Layer 7 of a small transformer language model trained on English Wikipedia (10 layers, counted from 0, width 128).
A neuron's activation on a vector x is SiLU(gate . x) times (in . x), where the dot is the dot product.

Input weights of the MLP neurons that the questions are about. A number n stands for (n - 500) times 0.00092.
n13 gate: 500,520,725,449,507,276,487,425,547,437,604,427,613,331,382,455,523,497,552,530,423,426,628,324,593,517,483,237,540,503,562,633,604,463,463,381,77,646,553,702,402,428,463,350,531,518,447,169,527,493,349,598,584,750,415,668,456,648,535,500,274,587,683,396,514,507,433,517,510,314,463,671,490,450,599,490,674,521,554,483,452,517,634,469,648,684,466,301,476,507,377,348,528,503,385,494,477,400,600,520,537,636,527,670,513,561,375,451,322,417,608,391,568,507,405,412,528,427,677,318,521,537,369,631,536,571,534,659
n22 gate: 433,353,581,563,360,292,493,430,572,432,615,486,690,429,301,455,496,522,511,458,536,305,688,446,456,530,375,598,673,493,342,295,399,422,467,577,313,449,642,522,391,528,518,464,621,440,454,342,74,507,596,417,439,646,489,384,471,600,447,616,619,736,514,356,405,423,428,354,515,552,446,591,609,418,533,558,279,332,635,688,600,621,415,500,363,565,734,601,518,734,456,511,582,335,381,486,536,496,526,536,525,235,711,518,670,322,413,545,508,248,258,661,388,379,380,420,441,330,739,582,640,443,616,590,525,511,551,547
n88 gate: 428,500,540,429,500,652,488,637,382,435,366,626,488,269,485,841,363,361,388,756,450,743,454,581,575,453,336,485,720,676,386,496,556,546,442,426,473,539,367,866,472,395,416,457,680,732,765,609,610,485,689,601,454,298,334,643,657,555,386,346,496,393,546,354,258,567,381,379,275,429,323,516,496,405,449,446,560,448,757,473,520,652,319,410,551,500,496,783,477,369,312,620,312,584,597,626,423,500,587,372,651,500,566,309,334,473,543,572,458,341,329,461,434,668,321,450,303,474,565,394,543,371,396,577,652,357,438,519
n92 gate: 602,737,466,432,607,429,560,402,614,533,374,474,353,551,742,687,643,459,529,387,585,593,589,671,576,439,618,627,481,518,674,549,477,739,683,545,522,388,709,504,558,435,603,204,606,403,580,411,455,709,379,706,796,544,407,471,548,728,555,536,478,364,364,429,556,519,674,566,717,367,504,391,437,262,575,474,413,692,504,405,435,474,371,421,504,478,410,535,615,569,575,582,496,600,586,393,426,599,508,612,339,481,459,294,649,239,653,253,296,408,531,752,537,644,507,455,283,325,461,698,500,522,574,467,471,176,485,548
n128 gate: 608,440,489,717,651,175,387,294,728,472,112,640,374,503,482,496,514,575,469,535,630,557,653,390,656,536,472,603,543,788,370,518,569,570,368,525,436,400,591,468,673,400,342,529,572,375,469,419,713,654,623,500,560,482,418,479,380,551,634,427,585,500,465,585,471,320,472,490,369,446,641,629,123,514,636,458,617,383,496,517,601,528,666,220,591,468,457,452,475,555,453,653,563,542,624,305,539,656,681,496,675,407,418,561,433,486,429,504,445,476,507,453,482,662,479,518,594,618,500,605,514,454,667,337,622,401,272,422
n184 gate: 254,359,515,415,511,496,565,548,601,428,519,626,599,561,318,459,525,547,468,248,550,616,544,587,251,507,475,315,427,536,426,655,440,557,310,581,337,536,489,500,402,641,424,672,511,349,261,637,404,572,667,526,590,407,453,312,439,355,496,376,431,417,475,424,570,659,652,529,407,440,612,658,471,368,540,359,486,493,251,557,515,636,659,478,697,446,467,703,438,507,220,438,251,381,653,245,525,385,652,478,588,526,500,463,558,219,577,455,628,686,391,618,836,290,562,624,537,450,412,486,489,676,540,388,575,602,711,453
n189 gate: 450,445,713,564,632,484,629,564,523,438,347,562,595,673,516,399,523,681,470,354,713,257,677,402,705,636,819,575,469,430,500,651,354,477,563,369,434,626,546,480,516,595,434,595,679,492,211,455,452,508,584,461,707,799,488,397,255,652,339,485,516,469,620,383,714,651,363,477,472,500,656,583,476,314,290,629,733,403,674,539,632,632,456,631,532,640,373,605,527,605,591,359,309,368,429,553,730,428,669,737,567,524,445,662,370,382,804,687,435,535,302,571,429,436,338,437,625,573,232,234,516,438,590,500,566,551,394,567
n208 gate: 531,303,600,401,542,732,469,684,662,400,532,434,465,466,343,496,531,580,754,463,490,465,535,385,411,882,528,388,465,217,426,613,514,390,504,454,549,451,551,465,373,466,306,535,323,518,521,609,365,507,500,591,604,545,451,435,500,564,610,469,472,462,421,681,405,390,483,606,693,496,490,560,430,452,577,538,500,565,468,435,714,324,457,641,418,476,327,388,587,683,433,448,590,569,626,157,497,343,532,777,416,437,187,651,329,451,468,533,527,414,522,482,532,670,482,303,439,551,540,473,475,276,542,469,356,734,472,615
n234 gate: 551,472,493,507,589,497,542,423,545,640,589,545,528,575,410,518,490,358,520,372,736,555,427,538,500,652,435,472,355,575,447,588,593,732,441,378,472,566,565,531,647,493,431,713,447,482,439,576,395,490,391,601,634,524,642,692,524,571,427,338,403,438,315,427,332,461,270,684,674,383,469,454,354,432,517,521,571,361,563,708,754,568,609,252,447,349,728,332,641,440,482,524,317,486,528,500,383,429,309,552,486,712,378,664,590,580,751,565,880,473,639,483,549,409,364,455,553,476,540,585,465,695,690,476,347,490,330,552
n248 gate: 535,550,459,434,486,289,536,533,267,400,282,446,387,550,612,511,536,413,409,472,454,710,627,565,622,378,432,359,374,779,599,109,634,372,645,376,622,554,521,529,672,384,511,460,394,459,486,342,375,575,356,391,586,518,645,606,704,611,496,408,341,443,618,302,635,522,414,397,489,518,532,372,598,425,587,417,640,340,496,756,596,329,714,697,485,532,540,575,277,504,493,489,361,382,591,493,364,411,345,587,424,605,500,413,623,460,333,519,290,568,437,358,235,272,518,420,607,496,724,575,548,525,359,547,667,514,565,431
n265 gate: 504,617,442,673,421,424,704,569,481,560,593,586,653,500,705,613,418,322,401,637,575,583,572,519,295,450,762,470,580,654,258,469,605,526,778,271,398,333,645,523,398,430,447,531,638,587,411,615,550,668,596,405,722,511,633,622,335,601,428,596,307,582,463,617,377,396,380,373,403,612,703,393,435,466,821,598,607,562,347,526,488,395,222,431,399,308,623,610,326,340,657,663,571,297,337,361,447,527,442,477,329,504,500,336,492,557,477,473,355,429,753,588,359,715,390,496,399,274,572,574,616,564,542,640,496,587,694,500
n286 gate: 542,607,785,520,561,558,635,429,634,443,642,511,363,636,504,694,667,837,717,545,736,504,709,662,449,263,607,612,558,412,484,711,484,352,589,348,431,384,352,438,576,537,462,519,629,464,455,657,476,477,504,263,423,492,484,696,236,394,492,361,458,248,580,558,648,331,481,306,421,366,611,825,601,226,722,400,436,142,508,492,335,397,504,648,528,439,617,500,469,429,340,554,328,217,488,493,431,496,449,450,314,488,418,609,427,341,461,420,530,344,564,609,589,465,360,473,338,625,443,454,528,401,400,465,344,450,593,508
n319 gate: 693,581,458,508,780,481,374,545,621,302,739,676,684,664,496,332,558,530,644,558,628,596,660,578,633,511,511,730,452,408,477,459,527,193,396,388,478,489,464,182,527,417,548,567,583,226,522,330,541,507,681,291,522,493,474,431,323,561,512,554,604,610,397,374,695,485,504,650,508,508,474,658,392,745,392,474,395,542,507,255,561,504,534,598,489,437,399,607,452,736,583,522,550,291,545,346,309,693,481,433,608,336,478,530,481,627,541,669,394,588,462,508,358,583,437,635,515,398,164,347,568,515,600,319,332,448,321,470
n13 in: 619,511,606,294,463,738,390,579,639,525,353,303,407,475,245,875,373,441,532,335,565,563,507,423,553,413,653,666,345,628,545,399,341,736,652,303,573,389,547,478,618,529,328,496,463,577,608,512,612,627,613,489,526,274,430,396,504,398,488,439,423,540,646,265,459,605,515,409,364,553,394,560,426,587,300,724,708,546,396,565,496,267,545,250,443,493,433,325,724,333,414,393,435,460,393,475,712,285,594,526,515,578,589,552,474,607,500,584,569,424,371,385,371,481,463,630,508,486,240,710,590,493,401,368,467,364,363,382
n22 in: 481,739,552,536,500,629,504,220,554,270,318,465,469,458,321,723,290,461,526,492,408,419,725,531,492,829,515,310,360,872,599,488,632,450,356,375,485,628,401,728,721,387,561,586,331,609,515,318,638,420,496,438,592,680,531,394,465,761,684,610,481,519,339,461,673,402,469,485,544,524,450,669,399,469,367,639,681,372,657,386,453,534,480,512,663,423,178,372,651,536,547,461,524,385,368,552,346,445,452,874,523,559,559,742,403,430,539,584,530,473,787,598,426,681,496,508,492,462,496,336,468,519,601,566,458,659,426,419
n88 in: 592,224,379,500,451,504,524,363,569,516,655,472,496,276,263,613,636,615,361,488,331,459,381,520,521,433,492,406,753,447,537,223,517,649,500,335,630,647,584,321,496,492,423,393,661,402,364,389,230,355,758,512,200,686,426,233,698,688,504,504,541,673,185,476,930,521,281,669,554,604,329,558,385,408,447,402,417,546,310,464,342,419,492,397,467,374,421,310,435,416,488,410,441,472,394,433,395,483,609,443,455,504,249,582,422,254,262,623,478,440,559,521,537,533,332,397,717,268,582,620,404,484,557,561,215,345,480,365
n92 in: 378,325,292,516,372,173,461,544,396,554,516,539,579,450,657,576,273,308,375,550,573,328,531,414,672,456,430,414,523,740,536,832,617,512,308,476,391,414,573,496,427,492,430,697,369,395,515,659,437,477,552,367,399,338,524,671,608,723,463,363,516,527,685,504,425,349,640,515,524,684,543,631,488,508,413,403,481,653,587,465,416,573,245,429,592,388,710,532,842,243,417,395,298,597,359,632,496,304,516,268,696,394,468,563,324,700,414,597,410,277,500,480,429,409,343,661,512,374,570,742,412,408,500,613,577,348,214,418
n128 in: 456,248,641,557,478,519,459,686,496,172,317,544,628,903,608,634,423,549,685,529,456,321,526,571,481,656,441,679,552,611,451,689,288,471,695,534,604,571,419,292,837,558,555,466,296,512,599,445,428,640,671,268,515,485,433,409,448,481,465,420,601,404,471,545,677,386,500,614,538,412,244,489,328,540,440,433,540,519,206,412,553,761,371,557,424,559,462,465,463,320,489,549,539,289,451,507,678,561,447,537,575,538,519,523,511,788,523,330,512,405,512,421,657,379,462,391,722,588,531,562,378,526,634,474,339,384,631,560
n184 in: 389,333,624,563,387,548,401,519,424,161,208,667,489,475,262,500,482,562,465,586,507,683,493,460,369,358,366,522,431,504,682,393,534,511,518,552,605,562,460,376,530,358,478,566,589,492,335,573,556,421,623,408,841,374,515,661,544,616,719,532,675,323,561,631,630,452,460,464,549,309,536,626,639,489,364,307,255,756,389,464,537,374,765,437,549,391,433,322,464,628,493,361,496,413,570,496,536,485,421,430,666,426,371,673,555,533,636,663,640,306,692,367,379,426,320,688,575,529,631,482,362,341,485,390,410,445,595,332
n189 in: 762,592,531,464,513,429,338,290,422,361,460,552,411,582,570,387,530,601,411,744,261,364,443,258,626,617,504,504,333,713,558,536,391,387,632,411,496,707,522,504,477,543,365,434,700,518,285,518,295,344,200,606,640,929,853,431,382,585,435,483,461,543,569,439,531,500,583,569,504,689,635,567,562,522,212,115,709,618,442,452,625,292,563,504,451,387,291,291,618,541,700,518,414,522,262,221,504,433,370,469,513,496,611,615,245,399,685,664,418,612,482,460,350,598,531,509,509,23,334,526,460,613,583,114,578,303,562,465
n208 in: 746,504,383,500,293,488,610,772,426,298,564,352,285,407,756,528,384,421,546,623,578,292,327,382,428,211,519,579,280,551,260,496,581,283,326,429,418,425,655,422,704,351,262,488,516,516,716,484,580,376,748,488,426,725,358,366,531,536,471,293,453,675,609,649,548,364,527,481,601,259,414,392,240,670,516,469,588,378,524,496,524,345,576,413,424,574,496,451,676,666,500,594,606,383,346,595,617,448,387,611,516,377,611,639,413,532,559,508,323,384,532,480,279,520,781,504,496,273,541,500,388,558,590,594,570,704,595,252
n234 in: 367,286,380,569,846,653,731,400,541,466,337,571,385,515,481,687,533,428,746,374,414,458,428,746,214,604,331,629,398,320,519,511,644,332,664,385,635,500,705,530,508,695,631,504,699,445,522,445,600,407,361,690,312,466,508,426,661,500,456,474,561,399,567,432,420,346,545,336,423,694,470,535,610,537,298,459,625,297,431,466,330,455,523,550,283,579,489,508,477,387,400,545,371,253,443,489,650,504,666,603,557,706,531,553,496,587,454,374,612,329,266,511,546,515,519,401,546,196,580,381,654,560,492,719,589,345,325,545
n248 in: 601,428,406,329,534,377,439,659,436,481,313,553,423,552,657,582,496,756,408,474,323,328,599,580,481,488,511,595,553,500,585,195,657,391,297,596,606,749,680,595,456,426,137,581,678,619,537,448,698,335,477,209,545,391,454,530,447,297,648,638,706,786,379,435,473,457,352,628,547,215,462,527,431,579,711,310,633,386,604,628,379,594,356,546,320,413,427,606,538,304,597,477,551,651,481,537,530,586,508,577,477,354,585,473,427,473,630,678,513,485,645,616,584,225,439,684,660,384,476,451,477,541,454,500,455,367,339,710
n265 in: 481,629,484,496,215,536,622,464,473,426,468,629,651,403,618,439,744,255,366,642,465,650,429,342,665,532,750,472,398,445,648,257,378,407,298,671,379,370,256,441,582,469,480,444,823,623,415,348,572,632,520,623,273,570,658,396,527,564,351,500,299,461,481,634,552,520,477,264,448,335,574,664,524,453,484,410,622,516,266,581,299,415,392,480,287,391,528,439,437,427,237,327,647,609,528,436,254,460,319,662,631,484,448,397,327,607,658,524,487,535,415,747,540,560,524,337,702,720,666,357,600,279,453,280,616,484,421,457
n286 in: 680,350,454,429,536,479,688,562,597,448,684,674,438,652,537,383,620,443,468,552,601,569,520,471,421,742,480,422,643,347,396,471,424,794,336,298,541,774,440,553,475,433,395,442,446,678,644,594,562,645,633,541,699,593,602,822,540,471,650,548,688,391,565,476,673,338,601,444,567,600,585,765,889,568,475,220,480,571,385,155,458,480,483,603,454,528,698,584,260,643,740,565,276,694,361,339,532,342,479,336,541,488,290,352,671,570,594,445,634,572,462,393,750,479,525,541,504,684,418,364,508,564,476,842,428,292,557,561
n319 in: 434,552,561,771,400,492,440,367,452,607,615,411,534,526,673,254,607,481,504,705,426,676,564,627,416,420,689,444,507,496,705,489,558,670,666,659,407,703,345,466,263,402,470,477,424,290,463,359,466,710,511,240,255,578,492,456,545,542,236,668,739,570,526,489,462,405,321,614,577,462,526,470,691,533,866,452,522,708,458,574,412,467,477,413,335,693,492,666,567,581,356,354,535,593,477,698,496,531,550,523,383,651,666,689,418,508,511,329,631,474,542,299,244,394,489,575,603,394,307,500,386,496,496,627,364,500,387,335

Each question shows a token from some text and the vector x that enters the MLP there. A number n stands for (n - 500) times 0.011.

"\n": 440,627,469,382,574,379,401,537,402,542,454,524,423,626,570,539,484,344,609,498,349,471,410,574,495,481,548,582,422,351,414,549,452,366,589,441,660,539,586,257,474,552,564,591,527,705,426,531,538,513,529,501,317,522,641,655,485,401,542,541,653,541,659,484,465,449,540,500,376,592,547,489,434,521,408,451,536,544,410,579,645,433,451,526,622,473,535,624,525,396,430,423,732,394,482,451,663,540,566,424,494,456,474,404,628,546,516,440,641,452,695,536,528,501,375,362,488,468,520,463,415,486,413,472,458,481,366,492
Which three neurons fire most, strongest first? n22, n88, n208

"2": 374,556,520,333,457,603,410,456,444,250,384,548,547,469,415,521,500,446,485,574,393,546,603,654,511,507,482,556,523,471,475,636,532,402,611,498,584,627,411,430,702,580,513,465,467,425,537,491,560,645,386,588,429,481,491,608,442,397,506,455,387,551,436,452,472,332,540,506,448,605,541,548,452,505,509,567,512,653,509,481,392,404,568,503,556,395,434,508,560,503,488,572,310,664,453,431,554,528,446,518,460,475,369,521,608,562,571,376,689,475,524,460,445,519,318,661,388,498,567,370,442,587,406,319,492,567,589,478
Which neuron lights up most? n184

" |": 487,627,603,379,583,473,597,615,313,580,271,597,421,484,550,346,520,383,477,816,426,479,460,453,518,497,514,547,472,434,459,535,429,520,590,491,485,546,512,450,400,455,441,517,540,523,507,343,666,594,358,546,508,447,533,680,485,457,496,614,557,536,350,589,678,449,451,502,561,604,396,537,568,568,445,391,498,624,418,542,503,361,468,554,539,437,402,413,558,387,418,426,514,553,533,569,573,552,495,482,426,532,390,382,673,498,615,520,631,514,653,503,436,461,482,574,493,554,521,555,369,373,471,433,534,508,445,472
The two highest activations, in order: n248, n265

"s": 484,409,649,478,432,454,468,570,383,568,588,412,648,501,672,603,480,414,374,542,543,562,453,520,433,552,441,614,550,491,403,477,503,221,570,427,416,529,447,457,597,260,521,440,693,426,594,509,497,458,585,485,483,691,638,454,408,529,514,608,415,771,542,677,668,580,520,569,623,536,504,479,484,521,453,531,523,600,442,575,313,315,374,519,527,587,594,413,514,535,533,527,573,584,430,424,537,555,623,470,609,551,476,566,432,492,315,303,508,484,430,625,624,597,496,526,537,598,430,373,538,496,561,451,548,484,713,597
Which neuron lights up most? n265

"cor": 495,357,568,264,617,354,523,581,554,493,588,464,492,527,626,666,465,595,442,356,460,396,498,627,346,525,508,626,629,530,363,423,479,374,503,604,618,516,537,426,522,614,598,290,510,371,589,562,603,465,441,461,491,399,423,597,437,543,494,377,477,433,462,343,592,580,368,507,713,513,536,509,467,512,504,535,653,429,481,554,474,445,399,450,604,542,574,493,498,505,536,584,391,586,526,426,485,641,462,364,519,624,429,442,460,434,480,445,593,549,531,457,723,579,508,386,462,528,636,535,399,499,454,371,429,501,622,773
Which neuron lights up most? n286

" ": 588,596,403,490,559,367,414,511,507,599,455,461,499,508,392,580,427,443,533,433,454,539,417,579,540,425,416,395,401,559,628,650,537,480,590,290,511,479,511,295,686,548,514,516,475,432,339,548,581,470,448,588,488,459,256,531,467,388,378,484,548,528,538,466,571,512,356,562,531,551,644,482,259,551,425,450,418,591,588,497,368,410,465,462,520,525,444,566,391,351,763,506,422,515,534,507,462,569,565,374,602,607,477,468,604,476,396,413,588,417,481,504,495,662,329,332,458,526,475,548,451,444,473,392,474,365,566,643
The most active neuron and its activation: n92, at about 1.7

"ly": 341,553,508,407,489,491,452,476,447,440,518,494,497,495,649,488,409,614,414,533,548,512,482,520,559,552,535,534,503,396,337,571,549,620,498,513,492,441,375,319,554,502,523,562,393,514,483,319,450,502,283,466,534,739,512,511,444,451,654,570,562,617,460,480,635,568,546,501,312,567,473,555,514,529,521,371,566,544,435,671,449,457,334,713,403,461,702,563,472,686,478,401,423,526,410,252,489,407,424,416,452,441,465,466,546,698,617,522,433,581,452,451,531,515,646,502,545,568,410,442,594,337,447,442,475,485,486,707
Which neuron lights up most? n189

" Su": 586,389,648,367,451,491,499,413,445,557,612,442,627,551,623,572,551,323,688,483,519,597,491,443,429,456,467,448,426,520,479,577,517,499,525,274,577,463,554,452,617,524,463,478,445,387,442,654,665,513,607,484,567,406,317,560,542,392,465,592,460,557,444,594,552,429,549,543,672,571,439,644,592,471,431,439,548,740,527,568,633,337,559,531,585,575,689,427,527,554,499,532,580,423,531,499,431,392,371,237,634,427,506,485,435,541,533,505,601,454,497,510,384,475,524,357,473,430,490,479,621,373,345,474,620,406,537,363
Which three neurons fire most, strongest first? n286, n208, n22

"3": 595,627,440,378,417,421,450,534,427,471,342,605,544,665,511,457,398,563,469,563,447,520,489,482,519,453,356,573,474,483,432,674,515,335,447,434,440,567,315,334,550,451,566,539,374,599,425,382,654,625,425,535,458,444,566,536,551,502,506,384,670,481,442,458,544,583,557,620,579,635,493,606,517,518,415,431,484,535,670,556,548,435,368,383,538,459,545,268,729,386,466,441,533,431,411,505,335,442,533,389,504,324,453,477,562,657,491,426,643,578,308,490,488,597,532,402,458,569,444,470,482,533,499,408,438,549,501,487
The most active neuron and its activation: n128, at about 0.61

"|": 300,524,575,441,633,512,438,466,370,420,378,426,344,423,511,537,483,507,408,769,388,388,615,442,559,545,442,498,500,415,531,550,525,406,693,470,578,526,543,358,470,375,431,591,430,440,537,422,504,604,476,478,601,615,455,597,489,417,560,529,528,534,447,507,580,346,473,493,497,559,413,440,413,517,301,422,477,574,531,421,667,403,468,438,532,553,462,498,603,502,469,485,588,498,474,510,409,331,513,365,381,343,461,544,543,605,655,532,626,587,772,498,478,632,500,476,524,481,572,417,491,522,417,515,510,658,448,635
Which neuron lights up most? n208

"a": 434,513,468,523,598,388,499,607,369,537,484,442,523,458,559,462,433,582,387,503,379,500,295,603,398,508,508,429,506,497,526,348,548,374,470,471,558,509,599,487,653,532,547,499,496,312,577,415,469,500,450,444,496,474,655,581,606,514,605,503,640,550,476,523,502,606,517,530,754,532,534,440,417,406,390,399,439,573,403,588,564,470,488,523,487,516,489,503,658,434,414,484,400,417,518,555,516,512,548,448,402,538,500,354,644,569,523,538,768,547,412,415,513,617,484,553,523,604,531,571,413,283,437,426,518,422,484,547
Which three neurons fire most, strongest first? n248, n234, n22

"ug": 511,620,522,373,407,337,511,455,676,684,508,581,484,529,451,469,353,606,450,432,348,349,473,457,339,537,508,588,511,455,504,540,439,472,466,352,493,321,376,554,579,332,382,559,586,445,478,581,548,511,493,521,415,430,381,526,431,502,629,444,438,511,664,562,457,467,335,599,499,512,435,410,421,538,394,512,598,372,621,656,577,438,383,513,465,605,431,474,463,668,556,323,681,476,536,422,400,511,376,439,474,538,541,609,657,473,547,536,582,738,623,504,455,424,565,335,476,507,541,578,565,433,525,583,542,601,514,576
The most active neuron and its activation: n208, at about 1.7

"7": 523,544,569,414,457,371,468,616,530,383,564,529,511,505,658,350,353,449,425,603,327,618,556,562,434,549,507,565,382,343,459,555,485,184,513,422,481,455,396,407,567,472,533,545,473,583,549,470,681,617,316,719,617,641,398,636,451,473,479,501,532,611,354,586,524,390,511,396,411,660,545,498,507,505,420,508,428,562,654,581,469,470,529,487,587,414,491,378,551,421,352,374,451,592,502,494,509,416,393,432,579,584,425,516,680,644,535,402,617,528,477,336,516,523,525,484,446,500,492,547,382,445,510,377,527,545,437,519
Which neuron lights up most? n88

"vor": 409,403,582,504,556,434,521,442,596,570,561,598,504,455,685,747,397,633,384,557,557,492,498,623,322,411,575,577,508,470,367,479,484,422,545,531,536,509,476,482,508,403,560,532,536,319,628,436,574,506,518,477,466,446,539,655,495,375,590,424,545,458,468,472,384,536,450,495,732,544,573,543,557,539,420,569,647,484,446,480,661,528,490,447,464,563,478,409,467,426,494,592,541,515,410,500,570,659,489,316,526,591,422,407,582,524,578,460,737,484,535,445,598,640,409,347,429,580,480,549,429,493,430,365,505,563,498,632
Which three neurons fire most, strongest first? n234, n286, n128

" a": 380,548,455,437,566,333,499,464,238,532,462,399,497,371,514,477,611,458,452,560,416,636,371,379,513,709,485,540,429,486,329,634,418,391,497,330,402,519,450,472,455,528,527,410,496,467,513,322,662,472,486,566,584,565,351,631,547,380,546,547,435,670,470,390,512,638,395,505,505,497,555,581,325,453,515,473,447,551,293,621,491,397,450,434,537,639,666,488,627,455,524,518,393,538,553,390,521,411,335,357,567,416,455,534,545,546,583,482,518,512,390,494,532,464,442,524,440,497,433,539,316,572,591,464,492,472,487,638
The two highest activations, in order: n13, n22

" been": 506,540,594,478,453,355,404,450,573,498,587,471,466,505,578,570,541,650,454,591,472,566,533,458,565,556,509,461,517,505,375,561,549,453,411,314,481,439,373,250,527,498,542,504,402,428,494,268,426,590,439,488,450,611,467,450,370,442,588,510,621,620,462,396,573,521,561,526,501,560,511,537,527,649,533,393,623,426,437,672,444,485,250,633,437,511,467,605,558,519,452,378,430,504,562,248,447,422,446,565,607,361,528,590,529,564,602,452,444,640,421,580,547,501,600,507,534,467,450,448,417,395,582,390,641,552,383,755
Which neuron lights up most? n189

"or": 389,507,413,483,426,496,490,458,355,466,356,481,620,567,717,532,518,630,326,433,410,578,589,516,400,595,426,354,520,377,424,452,369,501,482,391,530,474,545,592,638,568,545,315,617,343,455,420,435,399,647,473,410,470,432,556,519,418,558,534,548,590,539,381,380,443,559,493,549,559,406,488,385,461,376,694,462,533,345,456,346,443,445,595,498,548,515,606,554,427,586,516,454,537,628,588,409,530,622,321,499,527,371,499,526,518,497,434,643,539,564,359,446,528,472,467,410,415,557,709,467,448,419,368,463,408,474,503
Which neuron lights up most? n88

"us": 358,461,460,484,484,371,455,575,478,503,567,432,557,475,603,366,448,551,399,522,445,616,492,595,394,546,493,397,527,532,579,402,573,383,451,471,506,522,543,575,670,414,602,452,399,313,559,379,407,444,427,433,478,392,580,519,555,530,633,523,601,540,493,404,544,529,523,551,716,499,632,570,503,483,489,570,404,478,363,575,458,492,524,430,488,411,464,492,623,287,387,441,591,411,464,523,481,432,500,512,411,539,414,481,568,478,506,553,772,490,434,487,580,479,489,468,601,527,588,572,334,398,365,492,429,436,479,617
Which neuron lights up most? n248

"had": 405,458,446,521,481,577,578,482,494,437,487,624,564,466,632,699,536,451,523,503,462,501,601,540,331,356,523,407,474,418,304,525,533,554,593,374,408,346,289,608,490,383,531,365,497,213,488,393,576,602,575,535,567,546,541,237,438,456,496,407,455,545,509,518,590,442,543,425,584,500,561,579,461,510,554,406,498,288,506,552,573,388,445,488,429,512,612,556,552,302,532,262,589,642,353,471,539,485,453,477,553,465,531,536,498,465,374,411,416,461,591,517,539,716,546,516,512,566,418,444,491,346,574,542,461,416,518,462
The most active neuron and its activation: n265, at about 6.1

"va": 430,434,503,474,589,435,492,586,339,519,535,668,664,377,501,510,398,607,483,484,459,585,499,507,348,456,432,361,516,684,502,506,496,466,567,481,436,472,615,534,732,480,505,400,469,335,521,388,474,422,406,432,338,366,403,692,449,609,529,501,498,507,423,469,394,514,477,522,546,439,365,608,457,470,460,646,498,474,328,486,483,479,438,485,565,535,379,570,536,609,445,563,469,522,543,428,361,471,535,501,448,406,391,435,561,614,457,561,718,527,504,435,416,546,476,337,462,556,554,519,565,448,460,435,449,361,439,560
The most active neuron and its activation: n88, at about 1.8

"e": 327,493,613,513,497,348,505,542,526,541,419,564,530,466,393,502,543,466,499,518,448,481,480,542,346,489,589,475,515,549,595,495,504,569,313,447,604,561,396,606,703,300,521,486,558,350,621,571,468,448,539,503,485,410,570,628,534,360,499,488,629,633,544,559,423,563,506,456,524,573,616,571,463,449,557,517,415,627,312,597,442,478,354,575,580,396,473,623,673,498,444,534,479,553,544,510,538,508,536,441,583,537,512,545,535,555,478,540,735,426,490,489,693,637,368,627,489,536,454,463,403,293,443,474,520,478,433,615
The most active neuron and its activation: n184, at about 3.3

"0": 506,492,588,497,381,603,512,570,398,309,507,393,543,435,547,366,522,475,586,505,242,573,470,616,505,531,481,441,386,443,511,554,539,426,626,474,602,461,444,436,514,354,447,512,396,434,594,471,535,529,518,518,457,544,325,488,378,388,471,456,515,458,389,456,517,399,596,372,456,554,399,448,384,480,456,453,413,654,432,404,517,362,450,466,642,478,430,519,405,585,332,614,333,562,585,372,494,492,497,489,483,578,414,424,583,612,553,456,635,535,630,271,432,479,364,601,388,492,502,342,507,583,385,366,553,601,663,337
Which three neurons fire most, strongest first? n184, n208, n319

"is": 445,448,511,408,542,419,518,537,379,467,589,493,489,452,454,439,486,583,489,477,421,653,524,461,372,566,466,437,492,517,496,488,654,316,438,395,538,468,519,527,687,544,586,365,451,317,630,395,449,533,600,405,537,377,463,519,493,549,561,529,639,447,588,397,457,504,537,505,707,517,555,602,407,570,489,451,551,390,342,538,623,477,571,550,528,418,461,555,539,396,423,368,583,425,633,384,450,442,388,349,501,535,512,508,564,437,584,374,749,570,436,584,639,490,410,492,541,530,625,437,479,395,557,443,576,406,522,511
The most active neuron and its activation: n184, at about 5

"-": 466,513,553,454,488,375,404,514,499,433,515,452,312,427,597,399,558,560,482,722,424,548,585,481,555,556,476,483,458,495,557,588,465,506,721,405,660,495,542,431,519,486,509,529,528,390,495,262,611,554,552,471,582,497,492,700,470,482,531,528,603,489,460,506,560,386,464,496,519,587,562,423,574,543,349,563,511,653,502,555,565,454,577,521,563,442,497,421,751,494,470,540,525,449,528,373,485,416,532,455,385,476,455,427,646,561,458,361,744,531,610,515,589,603,414,522,532,530,449,475,506,525,503,499,479,563,503,627
Which neuron lights up most? n319

" also": 402,590,630,400,456,477,406,413,442,507,403,436,513,514,556,671,435,552,440,553,514,519,494,578,536,491,539,448,540,498,317,630,581,505,507,445,504,383,360,275,514,495,520,572,428,432,415,247,497,500,423,452,500,684,552,481,391,481,496,489,663,600,502,414,689,502,548,593,501,474,491,516,502,615,543,444,616,434,473,656,447,445,267,661,518,505,611,596,580,532,594,421,424,502,490,305,516,332,375,473,511,374,506,465,499,581,626,404,482,658,596,546,458,428,604,485,555,557,480,445,530,364,548,479,594,491,451,748
The most active neuron and its activation: n189, at about 3.8

" gr": 429,397,459,569,369,375,501,586,562,615,514,453,451,453,524,427,447,455,567,461,369,686,474,639,452,440,559,598,429,604,411,502,491,492,576,270,361,410,534,557,568,486,411,338,532,473,487,555,547,411,476,639,463,514,459,470,344,423,491,482,547,597,509,554,569,542,647,543,490,517,520,496,520,602,424,465,563,332,495,513,397,438,500,332,525,515,420,588,343,524,527,427,658,575,349,204,367,400,377,471,536,599,502,627,631,242,498,443,526,695,530,572,640,647,476,408,428,590,408,463,579,551,569,575,535,545,536,419
Which neuron lights up most? n265

"na": 486,503,476,505,506,385,456,493,325,506,589,423,643,506,419,404,488,492,584,427,497,548,364,515,286,537,435,529,390,572,412,564,588,421,442,449,447,356,667,570,655,526,530,656,470,243,528,434,544,487,519,455,493,414,433,552,553,495,496,591,520,494,489,526,431,560,419,487,619,557,487,412,488,456,489,456,487,554,435,457,528,498,538,563,519,514,570,450,532,537,405,520,468,467,612,459,475,390,456,315,475,460,420,459,617,485,572,500,750,519,460,461,331,640,486,405,596,601,564,490,657,265,519,555,393,419,492,442
Which neuron lights up most? n234

"th": 448,458,485,323,355,512,530,510,403,375,452,571,567,482,451,410,459,538,483,593,400,586,470,590,448,560,529,599,382,328,362,525,326,424,536,630,603,368,434,378,514,555,448,391,519,509,556,401,701,556,286,643,550,599,451,513,433,578,431,463,638,502,428,445,707,400,407,393,475,497,464,416,383,531,416,365,457,602,558,455,517,328,563,651,648,528,560,519,516,436,435,388,450,602,419,409,491,441,478,595,562,549,494,396,596,570,380,452,537,367,511,578,684,673,623,637,600,517,527,380,392,466,526,489,486,663,471,523
The most active neuron and its activation: n208, at about 1